Layer 16 of a small transformer language model trained on English Wikipedia (19 layers, counted from 0, width 128).
A neuron's activation on a vector x is GELU(weights . x + bias), where the dot is the dot product.
The model reads these tokens: "ail" "way" "s." " In" " 197" "1," " the" " H" "ell" "en" "ic" " State" " R" "ail" "way" "s" " was"

The vector x that enters this layer's MLP at each token. A number n stands for (n - 500) times 0.0099.
0 "ail": 389,452,541,474,386,435,531,518,376,533,513,357,616,497,417,568,506,461,464,257,446,407,566,564,446,568,591,655,659,524,595,501,538,552,386,501,440,629,639,632,600,503,570,398,466,521,506,376,474,507,641,509,428,386,652,566,521,637,591,556,511,544,376,535,553,478,577,501,265,534,361,556,606,540,481,442,326,478,605,467,491,623,460,581,626,424,481,498,356,366,541,548,407,327,538,562,441,637,289,546,482,515,536,470,381,504,526,485,858,468,489,539,439,309,535,515,488,434,498,485,431,465,443,482,565,335,472,453
1 "way": 474,483,507,466,520,436,468,360,455,452,522,305,391,487,300,388,570,376,556,324,393,409,586,487,592,491,478,584,480,365,509,475,504,557,616,674,488,585,618,513,607,491,436,396,465,553,529,426,520,589,444,451,555,430,662,610,441,513,413,481,466,627,519,580,590,521,445,557,327,569,536,556,591,668,390,408,408,462,579,492,483,572,417,518,522,419,366,578,595,547,535,477,540,491,576,672,558,534,393,571,525,501,537,489,369,368,530,364,907,558,461,511,466,347,532,410,347,502,589,509,480,501,641,373,514,397,450,575
2 "s.": 436,514,582,557,459,370,555,469,494,507,549,370,330,383,452,561,518,395,532,400,508,423,576,375,508,530,444,690,677,394,494,536,539,487,527,474,529,408,474,534,551,402,481,399,459,530,563,479,512,535,535,418,547,357,602,568,434,535,651,481,545,674,484,414,579,478,504,472,315,535,400,656,532,544,451,479,361,463,573,428,553,447,388,578,627,496,549,517,520,496,556,467,446,405,558,565,483,463,337,593,519,476,515,477,403,579,569,352,939,622,483,553,438,527,400,545,388,457,537,461,507,471,537,464,636,301,447,404
3 " In": 504,504,601,624,505,408,551,379,308,546,643,383,452,376,345,577,495,280,470,480,441,509,407,368,527,443,590,625,494,464,577,653,471,522,441,578,524,498,391,511,620,425,389,352,430,473,396,501,452,556,532,507,508,459,432,626,538,626,573,605,514,702,419,605,563,589,603,388,372,507,408,651,633,555,482,368,544,505,591,456,432,587,430,442,646,437,637,543,472,586,536,473,478,439,565,622,446,577,301,683,441,551,476,577,325,437,487,379,849,425,470,541,477,351,559,460,363,480,499,465,511,464,545,434,488,463,430,447
4 " 197": 430,270,503,540,530,220,373,454,397,536,494,395,452,361,397,429,668,464,485,422,494,578,606,493,457,601,627,587,417,495,660,451,338,501,620,488,670,580,312,570,692,525,629,452,434,510,525,404,478,651,586,464,413,409,520,812,502,454,418,492,487,515,607,583,447,371,468,347,415,452,581,654,601,563,547,479,420,541,545,557,609,544,384,505,509,489,547,554,407,504,585,517,551,170,466,650,385,324,376,581,454,503,572,566,323,537,482,460,731,663,515,353,430,381,409,533,590,599,576,604,435,605,407,491,558,491,368,478
5 "1,": 382,430,684,573,557,396,461,484,472,574,590,418,427,387,386,468,599,390,524,521,425,493,619,438,433,544,522,595,524,375,537,456,506,453,560,372,521,604,406,470,493,629,413,373,432,514,463,488,546,609,562,421,496,454,556,726,386,619,425,544,467,534,397,540,547,482,528,391,273,406,479,647,626,548,474,505,447,572,544,571,492,625,368,528,505,481,646,607,448,466,645,505,447,380,556,539,426,556,422,632,507,474,485,506,310,594,566,407,897,578,458,534,524,377,423,489,378,521,513,425,502,532,646,299,532,435,382,369
6 " the": 547,446,601,449,442,398,503,473,509,603,591,354,444,397,387,412,565,448,489,477,404,419,535,415,554,458,535,608,490,416,604,465,480,540,463,641,582,580,407,542,501,523,492,433,385,524,520,427,473,568,544,444,488,451,589,536,476,578,474,549,460,614,455,501,530,520,487,560,503,453,347,562,624,519,481,517,414,564,610,466,499,517,469,499,556,427,545,582,500,459,586,458,517,460,517,518,462,555,273,609,492,559,540,484,414,513,569,522,973,498,457,557,467,454,456,482,227,453,521,440,410,578,588,377,558,437,344,418
7 " H": 494,480,500,511,516,444,602,465,417,460,560,524,426,417,241,430,649,492,337,394,508,303,473,445,558,435,374,543,491,483,513,583,657,527,568,631,441,611,319,576,524,490,379,530,384,544,631,444,555,480,510,474,429,448,542,665,557,501,437,661,474,617,507,556,497,443,363,410,484,426,367,593,457,540,509,489,492,526,580,447,555,450,468,528,877,489,542,458,464,429,631,563,462,241,529,602,307,459,382,613,548,598,458,473,450,421,426,408,723,488,566,451,521,481,552,518,481,486,647,500,455,608,626,526,674,475,185,449
8 "ell": 463,567,800,526,470,464,459,362,405,383,422,448,555,285,311,517,489,471,508,428,493,443,501,337,514,417,425,650,466,426,548,552,589,556,480,587,561,735,504,420,664,514,487,444,454,470,590,406,491,481,534,500,452,399,550,591,435,482,466,440,426,591,566,521,547,587,434,569,461,513,389,604,529,550,507,477,402,519,495,460,358,457,364,527,660,414,464,626,454,589,576,587,468,458,426,535,503,562,358,576,450,557,518,579,482,389,626,365,833,485,403,354,461,363,480,517,613,400,791,539,376,573,574,403,738,490,336,522
9 "en": 629,488,721,360,440,434,377,370,626,396,545,460,417,482,374,426,599,428,467,552,380,359,537,561,483,451,440,642,473,568,695,509,518,505,432,554,578,591,280,481,691,464,571,467,276,523,586,528,521,549,451,439,422,345,513,537,526,676,547,513,301,634,547,548,531,467,356,541,441,600,467,576,496,721,361,591,343,572,541,495,435,488,559,588,703,342,678,470,483,456,625,558,591,444,538,657,333,385,380,543,522,532,474,498,365,460,546,384,681,528,473,472,715,362,415,541,395,442,614,428,347,546,582,350,646,344,517,379
10 "ic": 546,440,602,459,472,449,520,464,552,549,463,387,468,475,275,440,482,381,465,466,385,441,497,436,500,411,515,664,425,474,689,477,521,340,586,507,523,600,454,392,647,537,505,388,328,608,540,467,533,542,474,482,425,375,460,568,471,534,507,515,492,554,519,457,664,538,536,560,441,656,413,604,656,573,501,513,221,557,530,487,571,474,386,553,729,409,489,576,519,561,654,473,458,478,502,649,488,393,303,602,490,610,448,479,474,491,544,398,830,468,437,571,525,431,391,448,376,540,622,527,328,499,656,477,615,355,368,442
11 " State": 581,453,586,394,458,459,470,338,596,570,486,317,620,391,290,395,504,400,505,495,401,395,600,437,507,555,515,655,565,327,675,492,510,438,592,600,481,638,550,460,640,464,586,396,378,503,599,423,609,448,491,567,429,345,670,699,496,460,487,395,422,603,493,585,607,462,466,444,409,548,444,565,624,547,484,439,369,599,655,419,510,517,444,469,522,445,535,571,649,536,600,440,443,622,547,554,496,380,286,562,495,568,587,387,470,475,499,384,819,411,377,428,539,329,487,417,379,481,667,403,462,563,642,362,627,457,354,585
12 " R": 552,411,430,496,485,434,626,620,315,540,525,375,422,419,286,243,528,396,394,385,509,496,692,399,704,502,445,574,582,436,600,494,563,457,558,567,450,588,392,465,604,544,462,508,550,605,643,423,505,503,352,396,601,440,675,548,507,566,504,523,514,641,411,566,573,528,476,419,391,543,353,479,460,535,535,507,594,605,630,218,482,465,357,492,692,367,654,617,503,667,556,528,550,392,619,525,499,532,375,453,465,624,525,469,308,504,395,311,630,391,468,368,597,519,496,489,438,360,625,601,560,611,712,463,660,447,220,433
13 "ail": 412,588,620,429,456,467,450,499,414,624,563,265,477,468,311,370,640,460,411,415,357,438,593,507,623,508,548,652,488,524,586,500,590,494,468,657,577,521,603,414,608,440,476,511,514,578,487,449,554,769,275,465,441,360,632,783,518,489,430,376,525,562,536,447,607,569,405,591,445,540,382,548,562,552,443,384,416,588,541,453,479,543,246,497,485,379,448,475,575,527,556,486,447,454,597,533,325,494,320,528,439,570,584,369,376,375,496,548,694,482,372,316,570,430,530,390,389,429,783,590,622,669,656,530,610,462,361,583
14 "way": 512,572,512,420,496,414,467,364,475,563,501,330,483,566,266,344,526,377,496,302,346,440,687,431,585,593,477,589,380,332,688,462,535,552,630,662,530,608,523,353,613,503,497,488,468,468,607,526,578,500,436,435,561,540,696,655,440,498,366,499,450,669,495,563,569,521,409,511,417,588,455,481,652,652,408,437,489,498,691,377,413,591,383,541,492,438,434,614,547,483,566,385,490,549,612,559,430,490,343,586,582,450,629,399,368,404,485,409,798,509,381,479,478,434,528,380,382,509,657,502,483,540,684,388,558,404,412,512
15 "s": 587,572,641,466,563,441,527,447,473,573,468,280,622,470,272,392,555,409,482,372,353,492,645,431,639,570,574,688,474,293,620,492,515,482,607,580,530,557,482,370,591,476,554,497,422,461,512,441,534,467,579,497,550,408,641,546,481,500,537,485,395,605,537,527,489,510,482,446,372,650,380,535,596,589,450,428,401,558,558,341,505,539,372,476,552,471,576,685,455,423,623,428,385,618,509,602,442,421,312,546,448,537,586,408,453,507,502,401,855,541,371,506,453,483,471,498,330,507,670,450,436,550,593,400,523,404,413,417
16 " was": 481,533,585,502,571,447,516,495,391,637,600,387,572,507,319,434,529,446,444,414,462,592,506,453,599,578,601,676,464,443,567,403,430,620,608,618,520,590,490,469,623,565,477,382,278,582,512,426,437,607,563,413,508,440,538,609,379,628,500,577,447,606,414,558,462,492,441,395,293,540,335,550,646,558,471,525,424,627,600,389,398,597,411,478,561,433,474,711,410,529,593,263,574,471,494,608,402,548,368,433,524,463,678,575,367,368,437,479,802,516,414,496,494,408,414,523,335,429,611,456,569,486,676,443,518,356,474,318

Each question shows the input weights of one neuron of the MLP. A number n stands for (n - 500) times 0.0016.

n96 (bias -0.054): 345,517,355,343,493,669,614,436,593,628,500,425,456,544,749,266,437,418,344,427,366,654,513,381,534,530,658,651,524,594,749,595,467,585,408,554,419,535,470,359,470,575,453,439,630,530,554,480,457,578,472,479,583,525,404,440,662,394,362,507,290,480,383,347,490,601,624,664,453,421,589,419,520,457,540,466,450,340,331,592,644,517,740,574,584,453,599,314,584,723,618,567,377,298,456,420,597,517,422,594,500,486,593,369,455,493,351,487,491,393,546,493,692,771,588,564,341,664,339,398,428,547,368,698,757,630,589,408
Its two highest activations, in order, are on tokens 12 " R", 10 "ic"

n273 (bias -0.058): 189,285,463,504,534,683,272,507,480,677,465,636,661,407,548,524,595,284,258,688,669,406,321,597,455,630,632,445,580,686,521,429,486,564,535,596,569,636,524,692,507,303,566,654,558,307,618,524,517,409,453,419,697,497,539,582,426,500,319,289,439,500,424,777,459,396,582,369,486,609,479,557,452,460,497,549,352,378,429,507,517,497,553,618,481,483,479,323,586,410,504,518,349,497,414,655,729,568,627,538,566,688,507,521,599,377,564,565,387,462,250,462,482,416,465,613,477,570,566,437,573,658,622,209,562,459,591,557
On which token does it fire most, and how strongly? 11 " State", at about 1.3

n418 (bias -0.040): 488,516,318,673,383,374,481,477,562,627,528,547,534,485,454,597,329,343,512,414,563,506,571,503,590,326,512,611,562,509,525,551,503,473,387,448,546,444,574,678,309,491,593,575,653,411,537,419,371,519,385,695,612,626,402,540,395,588,602,519,429,599,614,381,337,554,484,463,323,541,324,494,447,548,479,465,481,372,424,409,718,312,478,441,448,581,365,674,647,667,446,532,516,692,709,429,411,255,467,568,488,419,270,472,553,693,527,518,424,518,746,428,417,644,410,546,428,462,565,581,494,402,506,403,361,635,528,464
On which token does it fire most? 2 "s."

n457 (bias -0.028): 551,665,603,858,434,657,463,658,510,524,479,291,603,436,574,483,721,546,517,570,569,440,507,440,425,202,484,639,271,378,584,447,520,674,445,557,313,422,541,699,456,552,565,562,607,436,265,524,577,373,504,576,413,487,458,584,625,650,479,531,644,327,480,221,520,546,385,534,463,420,569,411,418,543,420,517,595,497,359,543,554,534,545,680,339,238,510,469,525,551,371,525,507,490,371,590,386,685,372,571,394,507,486,452,474,460,357,473,482,567,372,517,426,665,592,581,402,165,629,603,479,443,493,624,365,493,693,381
On which token does it fire most? 13 "ail"

n446 (bias -0.083): 490,360,469,471,372,444,753,793,510,372,433,363,574,476,647,542,298,554,415,462,482,370,420,457,510,442,397,631,399,583,322,263,693,520,384,597,607,490,424,445,334,574,431,560,462,497,465,870,579,364,453,317,578,536,373,503,617,725,536,397,446,483,569,452,183,669,521,552,611,652,627,587,521,527,500,475,455,332,357,431,417,445,288,441,571,573,623,465,478,337,710,608,738,548,548,500,613,493,517,462,636,182,511,392,661,442,640,452,494,569,529,591,708,453,587,569,450,377,386,430,504,442,521,482,471,534,521,676
On which token does it fire most? 9 "en"

n505 (bias -0.058): 160,445,481,445,664,450,556,674,566,533,573,223,447,421,513,424,308,506,464,533,460,548,424,760,414,412,588,638,288,556,561,452,552,462,417,434,289,368,451,510,336,554,246,513,637,480,312,689,542,483,562,634,655,553,614,296,561,519,310,399,452,500,543,418,648,490,663,392,566,652,333,564,629,416,500,476,585,473,471,500,353,569,617,421,448,500,567,473,565,483,724,479,483,484,457,488,425,471,596,391,553,314,728,705,500,249,513,487,608,490,472,280,524,599,606,484,510,510,566,500,390,464,583,584,390,389,547,522
Its two highest activations, in order, are on tokens 16 " was", 13 "ail"

n103 (bias -0.023): 423,807,488,506,383,637,559,428,680,401,463,615,716,503,652,559,521,401,567,479,553,545,370,519,388,534,337,712,484,463,402,470,458,557,509,469,494,597,491,479,651,402,416,790,540,580,463,544,512,550,554,509,706,372,421,521,491,497,649,541,439,525,583,524,239,407,475,607,708,610,647,587,627,578,412,513,386,400,494,510,491,512,566,605,543,645,512,443,372,454,376,642,654,497,429,441,463,534,563,374,416,556,660,336,553,326,548,274,612,430,439,634,411,551,519,472,503,503,343,544,394,534,419,497,574,546,744,545
On which token does it fire most? 9 "en"

n285 (bias -0.050): 625,458,500,521,631,360,527,496,490,621,721,374,548,654,593,432,281,539,523,666,592,419,568,730,476,517,613,349,781,724,407,572,480,262,548,416,550,494,463,440,497,542,551,619,424,356,298,368,423,554,594,469,487,456,623,338,607,559,348,339,465,328,520,310,490,556,369,597,554,583,452,490,456,378,679,483,272,517,460,365,290,597,411,672,487,507,595,452,622,453,303,714,521,524,631,620,666,537,454,355,381,514,723,500,529,640,460,450,527,393,567,425,441,621,392,530,325,651,524,351,371,533,619,398,578,620,507,428
Its two highest activations, in order, are on tokens 6 " the", 15 "s"

n29 (bias -0.041): 584,379,484,527,415,491,400,705,667,646,651,464,503,326,439,712,602,402,433,564,408,382,497,409,500,593,444,455,549,345,450,313,462,378,670,329,474,243,442,449,374,491,448,507,567,668,555,464,506,510,490,500,532,485,480,462,619,494,560,777,356,604,471,369,574,456,593,500,494,579,293,572,630,503,522,711,642,461,325,500,359,465,569,435,293,351,438,520,426,487,384,625,453,652,616,399,519,410,560,461,533,415,549,562,577,561,481,452,482,538,412,769,363,758,409,609,531,316,578,608,775,567,536,546,463,631,392,472
Its two highest activations, in order, are on tokens 2 "s.", 12 " R"

n165 (bias -0.056): 437,479,526,559,490,487,254,433,293,543,604,571,537,573,533,641,566,630,602,451,436,413,551,704,416,553,526,550,567,583,705,292,497,581,369,417,384,548,503,639,590,420,467,537,802,361,323,443,563,534,631,669,340,428,595,379,432,539,473,452,396,790,417,470,520,552,568,470,406,561,395,416,303,503,464,354,646,584,671,655,649,497,517,593,608,580,261,493,393,346,521,622,493,553,662,646,322,612,664,616,651,497,507,343,497,563,294,543,545,444,622,564,662,542,513,378,462,470,507,463,396,328,362,615,434,487,655,347
On which token does it fire most? 0 "ail"

n9 (bias -0.082): 323,537,481,419,373,556,343,638,597,461,424,503,563,663,506,622,555,675,362,610,537,333,588,517,575,429,415,630,461,435,440,522,468,589,513,490,307,544,748,610,396,592,520,606,458,418,572,523,406,289,636,640,535,392,473,487,772,490,624,353,700,844,448,332,422,646,436,526,451,443,666,601,490,506,252,393,425,421,407,524,594,409,457,317,366,500,762,517,615,693,608,633,269,598,441,383,471,406,465,438,477,526,537,405,494,552,510,558,467,335,497,550,605,462,454,549,642,463,529,368,526,581,556,427,421,552,656,583
On which token does it fire most? 11 " State"

n470 (bias -0.083): 518,375,713,507,413,318,454,658,514,489,442,370,579,656,535,435,307,361,454,514,580,452,486,338,550,553,544,624,561,567,595,458,197,610,514,649,578,459,639,642,457,397,411,388,416,461,525,834,701,532,570,420,462,736,518,451,489,517,635,591,626,611,588,581,528,710,595,458,561,584,486,341,500,253,423,627,436,489,381,504,323,578,674,643,437,493,453,427,541,550,460,504,533,425,521,604,496,447,524,564,310,615,264,496,510,574,479,740,313,659,313,219,286,341,572,652,641,369,482,640,446,726,561,504,381,419,269,576
On which three tokens does it fire most, strongest first? 4 " 197", 13 "ail", 8 "ell"

n176 (bias -0.034): 385,656,332,428,626,457,661,603,640,475,458,578,486,640,662,486,300,370,652,559,546,300,403,641,669,548,266,486,514,507,453,353,339,588,542,423,601,554,483,424,430,486,437,369,535,535,539,475,507,465,507,411,424,345,493,400,579,644,669,275,493,532,427,299,354,460,281,330,539,454,404,395,339,299,717,232,531,511,562,614,594,413,546,556,422,440,617,375,518,398,457,318,209,531,573,417,528,493,294,476,719,620,308,549,590,424,713,414,602,649,518,486,507,612,757,500,561,539,469,398,532,493,295,688,643,573,475,445
On which token does it fire most? 2 "s."

n431 (bias -0.030): 470,604,641,542,376,484,500,206,677,399,459,772,565,577,437,412,580,487,401,523,760,713,506,559,524,430,539,467,436,340,638,352,566,474,531,323,651,445,383,557,681,367,527,374,533,487,450,442,636,395,699,551,698,449,531,599,469,490,638,503,430,530,630,563,426,330,372,326,557,703,483,389,604,467,642,517,688,364,493,457,567,413,418,490,556,601,585,630,528,382,324,405,336,675,550,417,500,307,653,661,470,283,565,621,599,606,510,457,427,427,542,480,559,490,581,457,591,510,476,432,361,477,490,537,226,370,527,222
On which token does it fire most? 15 "s"

n315 (bias -0.033): 383,482,365,461,500,881,541,573,671,421,559,476,594,765,334,319,401,483,602,629,461,572,546,596,407,327,474,558,462,493,603,483,375,570,343,486,500,523,462,510,576,364,427,448,473,548,673,667,688,549,350,419,466,461,346,480,454,358,851,335,614,365,401,432,493,450,627,541,600,627,500,557,728,571,517,314,510,469,252,500,503,404,535,683,382,576,605,623,507,369,394,349,557,545,514,676,609,408,487,410,507,410,486,566,516,606,497,606,588,678,410,235,575,416,594,339,739,451,345,500,601,469,451,483,641,548,448,409
On which token does it fire most? 10 "ic"

n425 (bias -0.029): 582,493,364,549,540,572,443,410,334,535,462,503,375,673,488,567,584,540,469,341,519,625,509,510,297,541,585,491,586,440,399,682,404,549,577,531,724,491,503,600,544,375,348,465,572,494,402,513,622,347,634,735,432,452,593,422,600,571,510,242,657,585,673,459,654,379,575,613,383,613,654,564,560,411,603,587,431,375,332,420,625,358,497,589,559,639,362,484,624,332,698,414,286,519,513,691,572,472,439,677,618,554,429,408,479,466,376,463,408,525,742,494,503,564,599,519,530,481,560,465,586,475,347,497,431,447,257,506
On which token does it fire most? 2 "s."

n173 (bias -0.057): 555,711,574,439,379,549,417,544,507,383,549,587,374,483,585,368,354,550,524,500,300,568,513,432,493,524,579,576,600,527,415,308,335,453,500,497,517,418,517,363,620,580,407,779,473,373,486,622,592,444,457,753,476,653,500,381,535,656,337,584,614,497,497,418,558,461,670,839,701,366,657,220,497,443,480,479,528,594,520,584,548,503,563,683,542,707,294,415,504,486,493,536,392,528,679,333,544,381,447,417,358,535,612,735,389,483,503,534,441,698,424,605,693,443,295,428,417,532,455,650,510,524,580,413,720,234,402,641
On which token does it fire most? 14 "way"

n57 (bias -0.052): 506,611,538,589,604,531,461,327,580,589,596,479,494,352,585,524,585,430,550,421,585,401,463,472,592,529,651,444,545,417,534,491,488,396,515,340,494,611,461,276,378,328,577,548,518,438,405,401,370,410,478,436,731,466,327,632,442,442,634,479,370,440,494,515,476,522,561,553,443,433,575,543,446,596,380,521,521,692,465,538,671,213,391,524,423,515,368,360,666,640,399,478,413,536,521,508,668,529,621,714,674,443,551,738,576,553,614,424,465,264,534,449,389,439,473,488,543,594,542,617,479,350,452,506,463,624,500,372
Its two highest activations, in order, are on tokens 8 "ell", 3 " In"

n160 (bias -0.077): 455,593,563,650,610,558,516,643,365,593,458,321,555,561,582,588,525,374,494,452,575,403,602,387,623,830,525,273,435,420,394,535,497,469,669,337,516,395,619,529,539,323,584,415,614,558,506,458,720,419,583,575,582,473,566,468,615,446,722,674,290,452,452,545,586,520,391,439,477,559,575,491,526,695,212,507,545,399,541,357,414,506,552,442,431,545,402,714,243,481,490,299,480,545,503,512,347,376,544,423,445,536,526,513,402,468,560,490,412,506,422,363,523,584,555,382,621,340,362,497,604,347,487,617,463,729,634,368
On which token does it fire most, and how strongly? 15 "s", at about 1.8

n46 (bias -0.068): 494,540,422,665,652,584,497,658,503,567,581,555,448,592,569,519,576,516,399,468,468,507,662,583,619,503,479,440,468,544,395,544,603,200,594,789,277,488,576,570,624,201,398,487,579,433,724,407,604,429,652,481,519,572,493,720,490,425,372,415,391,494,506,519,440,493,729,535,481,441,597,537,465,488,478,432,519,468,465,537,453,341,461,478,426,407,219,405,493,308,592,380,503,554,367,658,459,696,457,433,429,442,490,414,627,604,434,415,503,509,547,461,229,463,455,373,654,519,331,500,464,614,465,448,657,348,655,497
On which token does it fire most? 1 "way"

n462 (bias -0.063): 307,427,528,553,365,460,407,697,663,477,585,659,627,542,494,435,443,591,538,538,297,624,318,607,642,475,589,593,626,462,725,557,475,444,262,423,387,426,433,478,661,270,532,454,421,420,490,600,506,588,443,471,588,506,513,281,645,367,679,766,280,542,500,516,503,523,563,532,442,632,604,435,455,462,386,349,506,415,487,459,663,385,385,568,332,671,705,516,480,610,440,527,393,600,394,423,589,417,612,481,701,448,716,529,534,487,661,500,704,417,517,490,560,425,513,577,615,444,645,383,458,462,432,526,439,411,621,478
On which token does it fire most, and how strongly? 9 "en", at about 1.5

n83 (bias -0.081): 497,625,391,534,632,486,638,481,466,587,351,494,418,551,592,509,456,430,562,343,561,625,506,587,391,616,440,644,642,551,284,571,485,445,649,470,389,532,542,661,416,549,470,460,521,491,437,464,738,445,329,546,512,455,641,606,651,468,519,399,369,497,628,470,718,478,528,799,470,429,527,288,533,532,299,445,440,509,444,291,515,488,677,527,466,413,372,611,516,425,525,459,484,464,464,596,562,265,436,626,515,585,598,657,543,518,609,399,465,503,412,387,624,593,694,425,645,567,428,421,400,542,552,555,629,649,564,556
On which token does it fire most? 1 "way"

n336 (bias -0.053): 654,538,598,617,403,390,450,479,474,664,453,517,507,563,401,745,520,627,654,543,534,642,349,500,379,549,615,407,738,410,514,575,549,429,449,480,433,503,517,719,410,484,637,497,424,443,604,567,444,577,310,571,297,491,514,385,452,484,394,326,593,450,523,417,470,507,606,600,564,135,588,458,757,340,618,231,590,409,720,303,440,600,425,614,410,349,318,357,375,440,524,531,521,440,477,567,299,642,487,470,352,453,537,373,598,573,490,629,427,702,371,530,459,438,480,417,561,429,657,567,568,311,439,459,402,665,581,526
Its two highest activations, in order, are on tokens 0 "ail", 13 "ail"

n489 (bias -0.044): 490,477,378,411,590,573,510,584,677,398,468,380,620,529,273,597,560,553,443,569,402,427,537,414,375,774,546,602,555,573,618,459,559,562,516,481,535,439,503,494,353,364,586,584,487,589,378,564,557,606,417,513,666,449,578,481,474,578,349,702,381,676,487,354,522,391,694,700,782,444,562,506,359,506,585,578,299,387,352,648,595,682,575,468,438,433,477,448,480,516,737,397,487,481,497,623,528,756,441,487,516,503,379,337,561,601,487,446,590,348,527,435,675,525,349,548,475,471,273,423,519,395,365,367,510,649,419,622
On which token does it fire most? 6 " the"

n39 (bias -0.039): 651,493,325,521,587,568,462,627,444,362,455,441,747,582,507,497,575,356,537,425,538,525,319,318,438,347,424,671,535,562,454,413,510,550,517,589,449,395,493,520,315,410,541,747,619,606,607,652,459,358,443,591,331,484,560,436,475,517,458,665,671,576,336,418,585,500,461,435,524,423,510,527,345,584,392,602,462,500,497,333,333,408,409,397,548,486,524,640,521,593,782,493,507,349,572,415,418,765,390,270,656,403,598,497,631,368,345,772,503,326,731,594,553,400,503,435,325,846,462,500,583,541,264,608,475,452,462,467
On which token does it fire most? 7 " H"

n499 (bias -0.036): 416,391,490,642,490,457,598,370,644,405,383,259,504,451,697,546,413,462,497,635,457,522,379,384,433,642,235,423,518,399,655,359,421,483,433,531,356,466,549,486,577,442,405,521,431,476,272,401,455,415,482,650,862,629,622,659,540,590,662,496,675,345,458,462,497,278,341,493,620,694,653,415,539,524,317,493,402,528,562,363,573,364,536,574,513,486,653,461,224,257,309,643,518,511,535,362,698,476,337,514,595,511,486,345,527,503,572,493,557,368,448,397,721,500,394,584,649,450,353,482,500,604,496,432,272,663,543,719
On which token does it fire most? 11 " State"

n225 (bias -0.042): 459,528,368,458,490,538,530,500,658,337,432,421,565,456,540,875,543,549,523,460,438,408,519,346,398,543,552,635,592,362,344,474,358,503,397,308,334,413,537,476,588,559,402,685,367,429,293,786,530,374,504,331,663,618,565,603,455,669,570,593,644,344,560,487,587,409,622,487,683,656,418,520,720,559,420,424,581,384,337,389,372,503,435,361,566,514,438,431,482,246,556,324,595,385,402,469,403,450,726,372,452,541,372,652,330,597,550,570,561,399,482,452,773,490,425,550,526,548,696,520,524,376,456,435,613,520,569,388
On which token does it fire most? 2 "s."

n325 (bias -0.073): 467,452,477,383,701,623,606,662,548,670,507,365,638,390,615,614,530,627,333,589,402,545,589,269,577,444,685,583,614,477,476,428,461,687,285,251,437,596,716,556,307,474,633,497,572,603,653,564,523,352,604,503,507,503,480,615,408,343,237,544,573,480,490,477,490,469,575,619,547,446,544,445,393,620,516,534,483,328,411,447,569,354,510,580,463,597,446,486,821,547,469,521,569,596,580,421,454,299,494,666,342,426,602,510,535,414,533,582,699,451,563,534,359,584,604,470,619,558,473,443,588,134,648,490,521,447,480,620
Its two highest activations, in order, are on tokens 11 " State", 2 "s."

n174 (bias -0.032): 598,467,473,370,275,609,580,345,510,496,412,376,631,514,655,394,479,520,424,282,212,566,517,482,444,583,590,503,433,465,758,408,616,388,521,517,514,376,559,566,517,581,651,829,590,490,612,331,593,458,268,568,503,576,664,607,579,641,453,568,547,514,302,330,434,489,547,712,240,421,504,402,321,480,380,511,521,673,428,541,666,524,557,332,422,567,447,654,656,581,626,464,493,559,524,474,652,420,720,503,658,578,472,577,603,438,716,503,418,559,449,684,569,446,415,556,335,361,311,620,334,372,405,681,273,586,468,531
On which token does it fire most, and how strongly? 14 "way", at about 0.52

n23 (bias -0.057): 596,418,445,616,642,494,407,587,456,530,527,697,490,536,630,590,604,468,520,543,554,597,589,466,566,458,376,563,370,576,520,613,490,526,406,460,609,630,447,464,441,426,702,477,500,490,420,323,575,523,466,544,747,531,544,650,381,448,742,281,218,404,365,539,454,521,612,345,663,358,497,404,314,387,330,402,609,420,520,608,543,559,574,613,546,460,292,524,569,503,272,825,586,619,424,364,490,605,426,523,420,740,301,241,500,304,565,376,464,523,531,446,432,368,463,539,481,412,480,507,530,392,547,577,670,657,386,368
Its two highest activations, in order, are on tokens 8 "ell", 12 " R"

n55 (bias -0.043): 557,664,472,365,580,611,405,658,461,608,516,426,458,446,519,500,406,655,444,484,497,758,695,398,449,691,564,475,347,465,493,615,543,478,452,557,659,290,586,639,570,258,621,561,484,414,627,346,528,372,628,561,581,458,461,369,487,328,598,445,418,424,440,626,576,434,591,645,344,565,519,331,376,531,297,568,462,452,719,389,434,456,490,586,621,605,362,487,605,465,559,417,328,595,570,387,484,500,512,475,743,484,762,608,705,431,466,434,486,528,493,494,464,488,423,494,384,710,554,352,484,450,458,481,646,579,362,485
On which three tokens does it fire most, strongest first? 15 "s", 14 "way", 11 " State"

n205 (bias -0.082): 565,389,449,439,453,672,484,383,500,598,717,602,418,331,583,346,599,360,519,513,368,791,291,547,409,532,475,513,768,345,380,481,573,544,431,523,578,460,487,410,458,525,451,681,542,623,620,605,497,520,746,500,599,491,507,654,260,557,500,616,257,441,452,587,555,490,483,500,529,238,457,447,396,364,602,533,409,497,490,442,494,468,480,399,582,503,368,264,645,454,513,327,672,542,655,277,420,584,513,636,602,546,639,409,556,474,312,487,488,342,490,372,584,525,569,658,556,560,429,530,533,619,448,395,364,661,576,481
On which token does it fire most, and how strongly? 7 " H", at about 0.16

n51 (bias -0.033): 657,645,493,507,597,542,391,605,503,384,455,438,396,435,456,579,416,597,618,649,413,582,503,351,459,243,569,534,668,670,461,182,500,477,618,582,384,536,619,639,275,242,377,541,520,500,606,407,666,410,610,584,372,594,305,433,672,446,542,507,628,575,595,507,571,521,152,684,589,580,639,464,507,650,594,483,497,538,517,547,347,319,316,466,541,596,265,392,475,599,546,368,375,493,483,381,557,497,659,585,455,538,451,627,500,635,500,618,463,588,633,528,401,351,662,483,418,510,568,296,400,714,621,448,650,500,545,367
Its two highest activations, in order, are on tokens 8 "ell", 7 " H"

n226 (bias -0.046): 342,457,576,507,647,424,516,588,540,523,565,406,660,304,614,578,383,356,665,370,513,564,444,337,484,408,694,349,587,359,391,585,487,606,536,346,561,442,551,426,400,379,484,607,332,449,271,338,401,409,600,592,683,424,480,472,645,459,440,553,523,410,458,385,529,447,632,714,458,339,493,441,581,604,617,493,516,415,364,490,647,407,657,510,539,655,542,592,630,597,540,534,433,375,750,544,570,656,522,725,597,419,513,477,561,490,320,560,395,551,476,484,746,566,545,682,547,585,400,484,500,404,601,233,598,487,405,418
On which three tokens does it fire most, strongest first? 5 "1,", 3 " In", 2 "s."

n241 (bias -0.077): 395,381,566,623,517,516,408,464,669,493,473,551,297,696,577,565,580,424,507,641,569,758,399,535,340,510,464,693,660,696,580,619,556,572,572,628,578,558,480,372,334,510,486,562,353,520,391,507,426,435,468,541,597,654,593,580,549,653,493,365,465,340,520,319,466,518,465,686,377,607,675,562,527,533,400,323,622,373,540,672,658,524,379,384,314,687,558,646,314,531,566,765,507,436,399,481,500,349,319,602,517,421,389,585,506,386,430,436,475,355,777,538,381,609,339,449,546,358,442,301,661,291,397,421,433,450,359,530
On which token does it fire most? 5 "1,"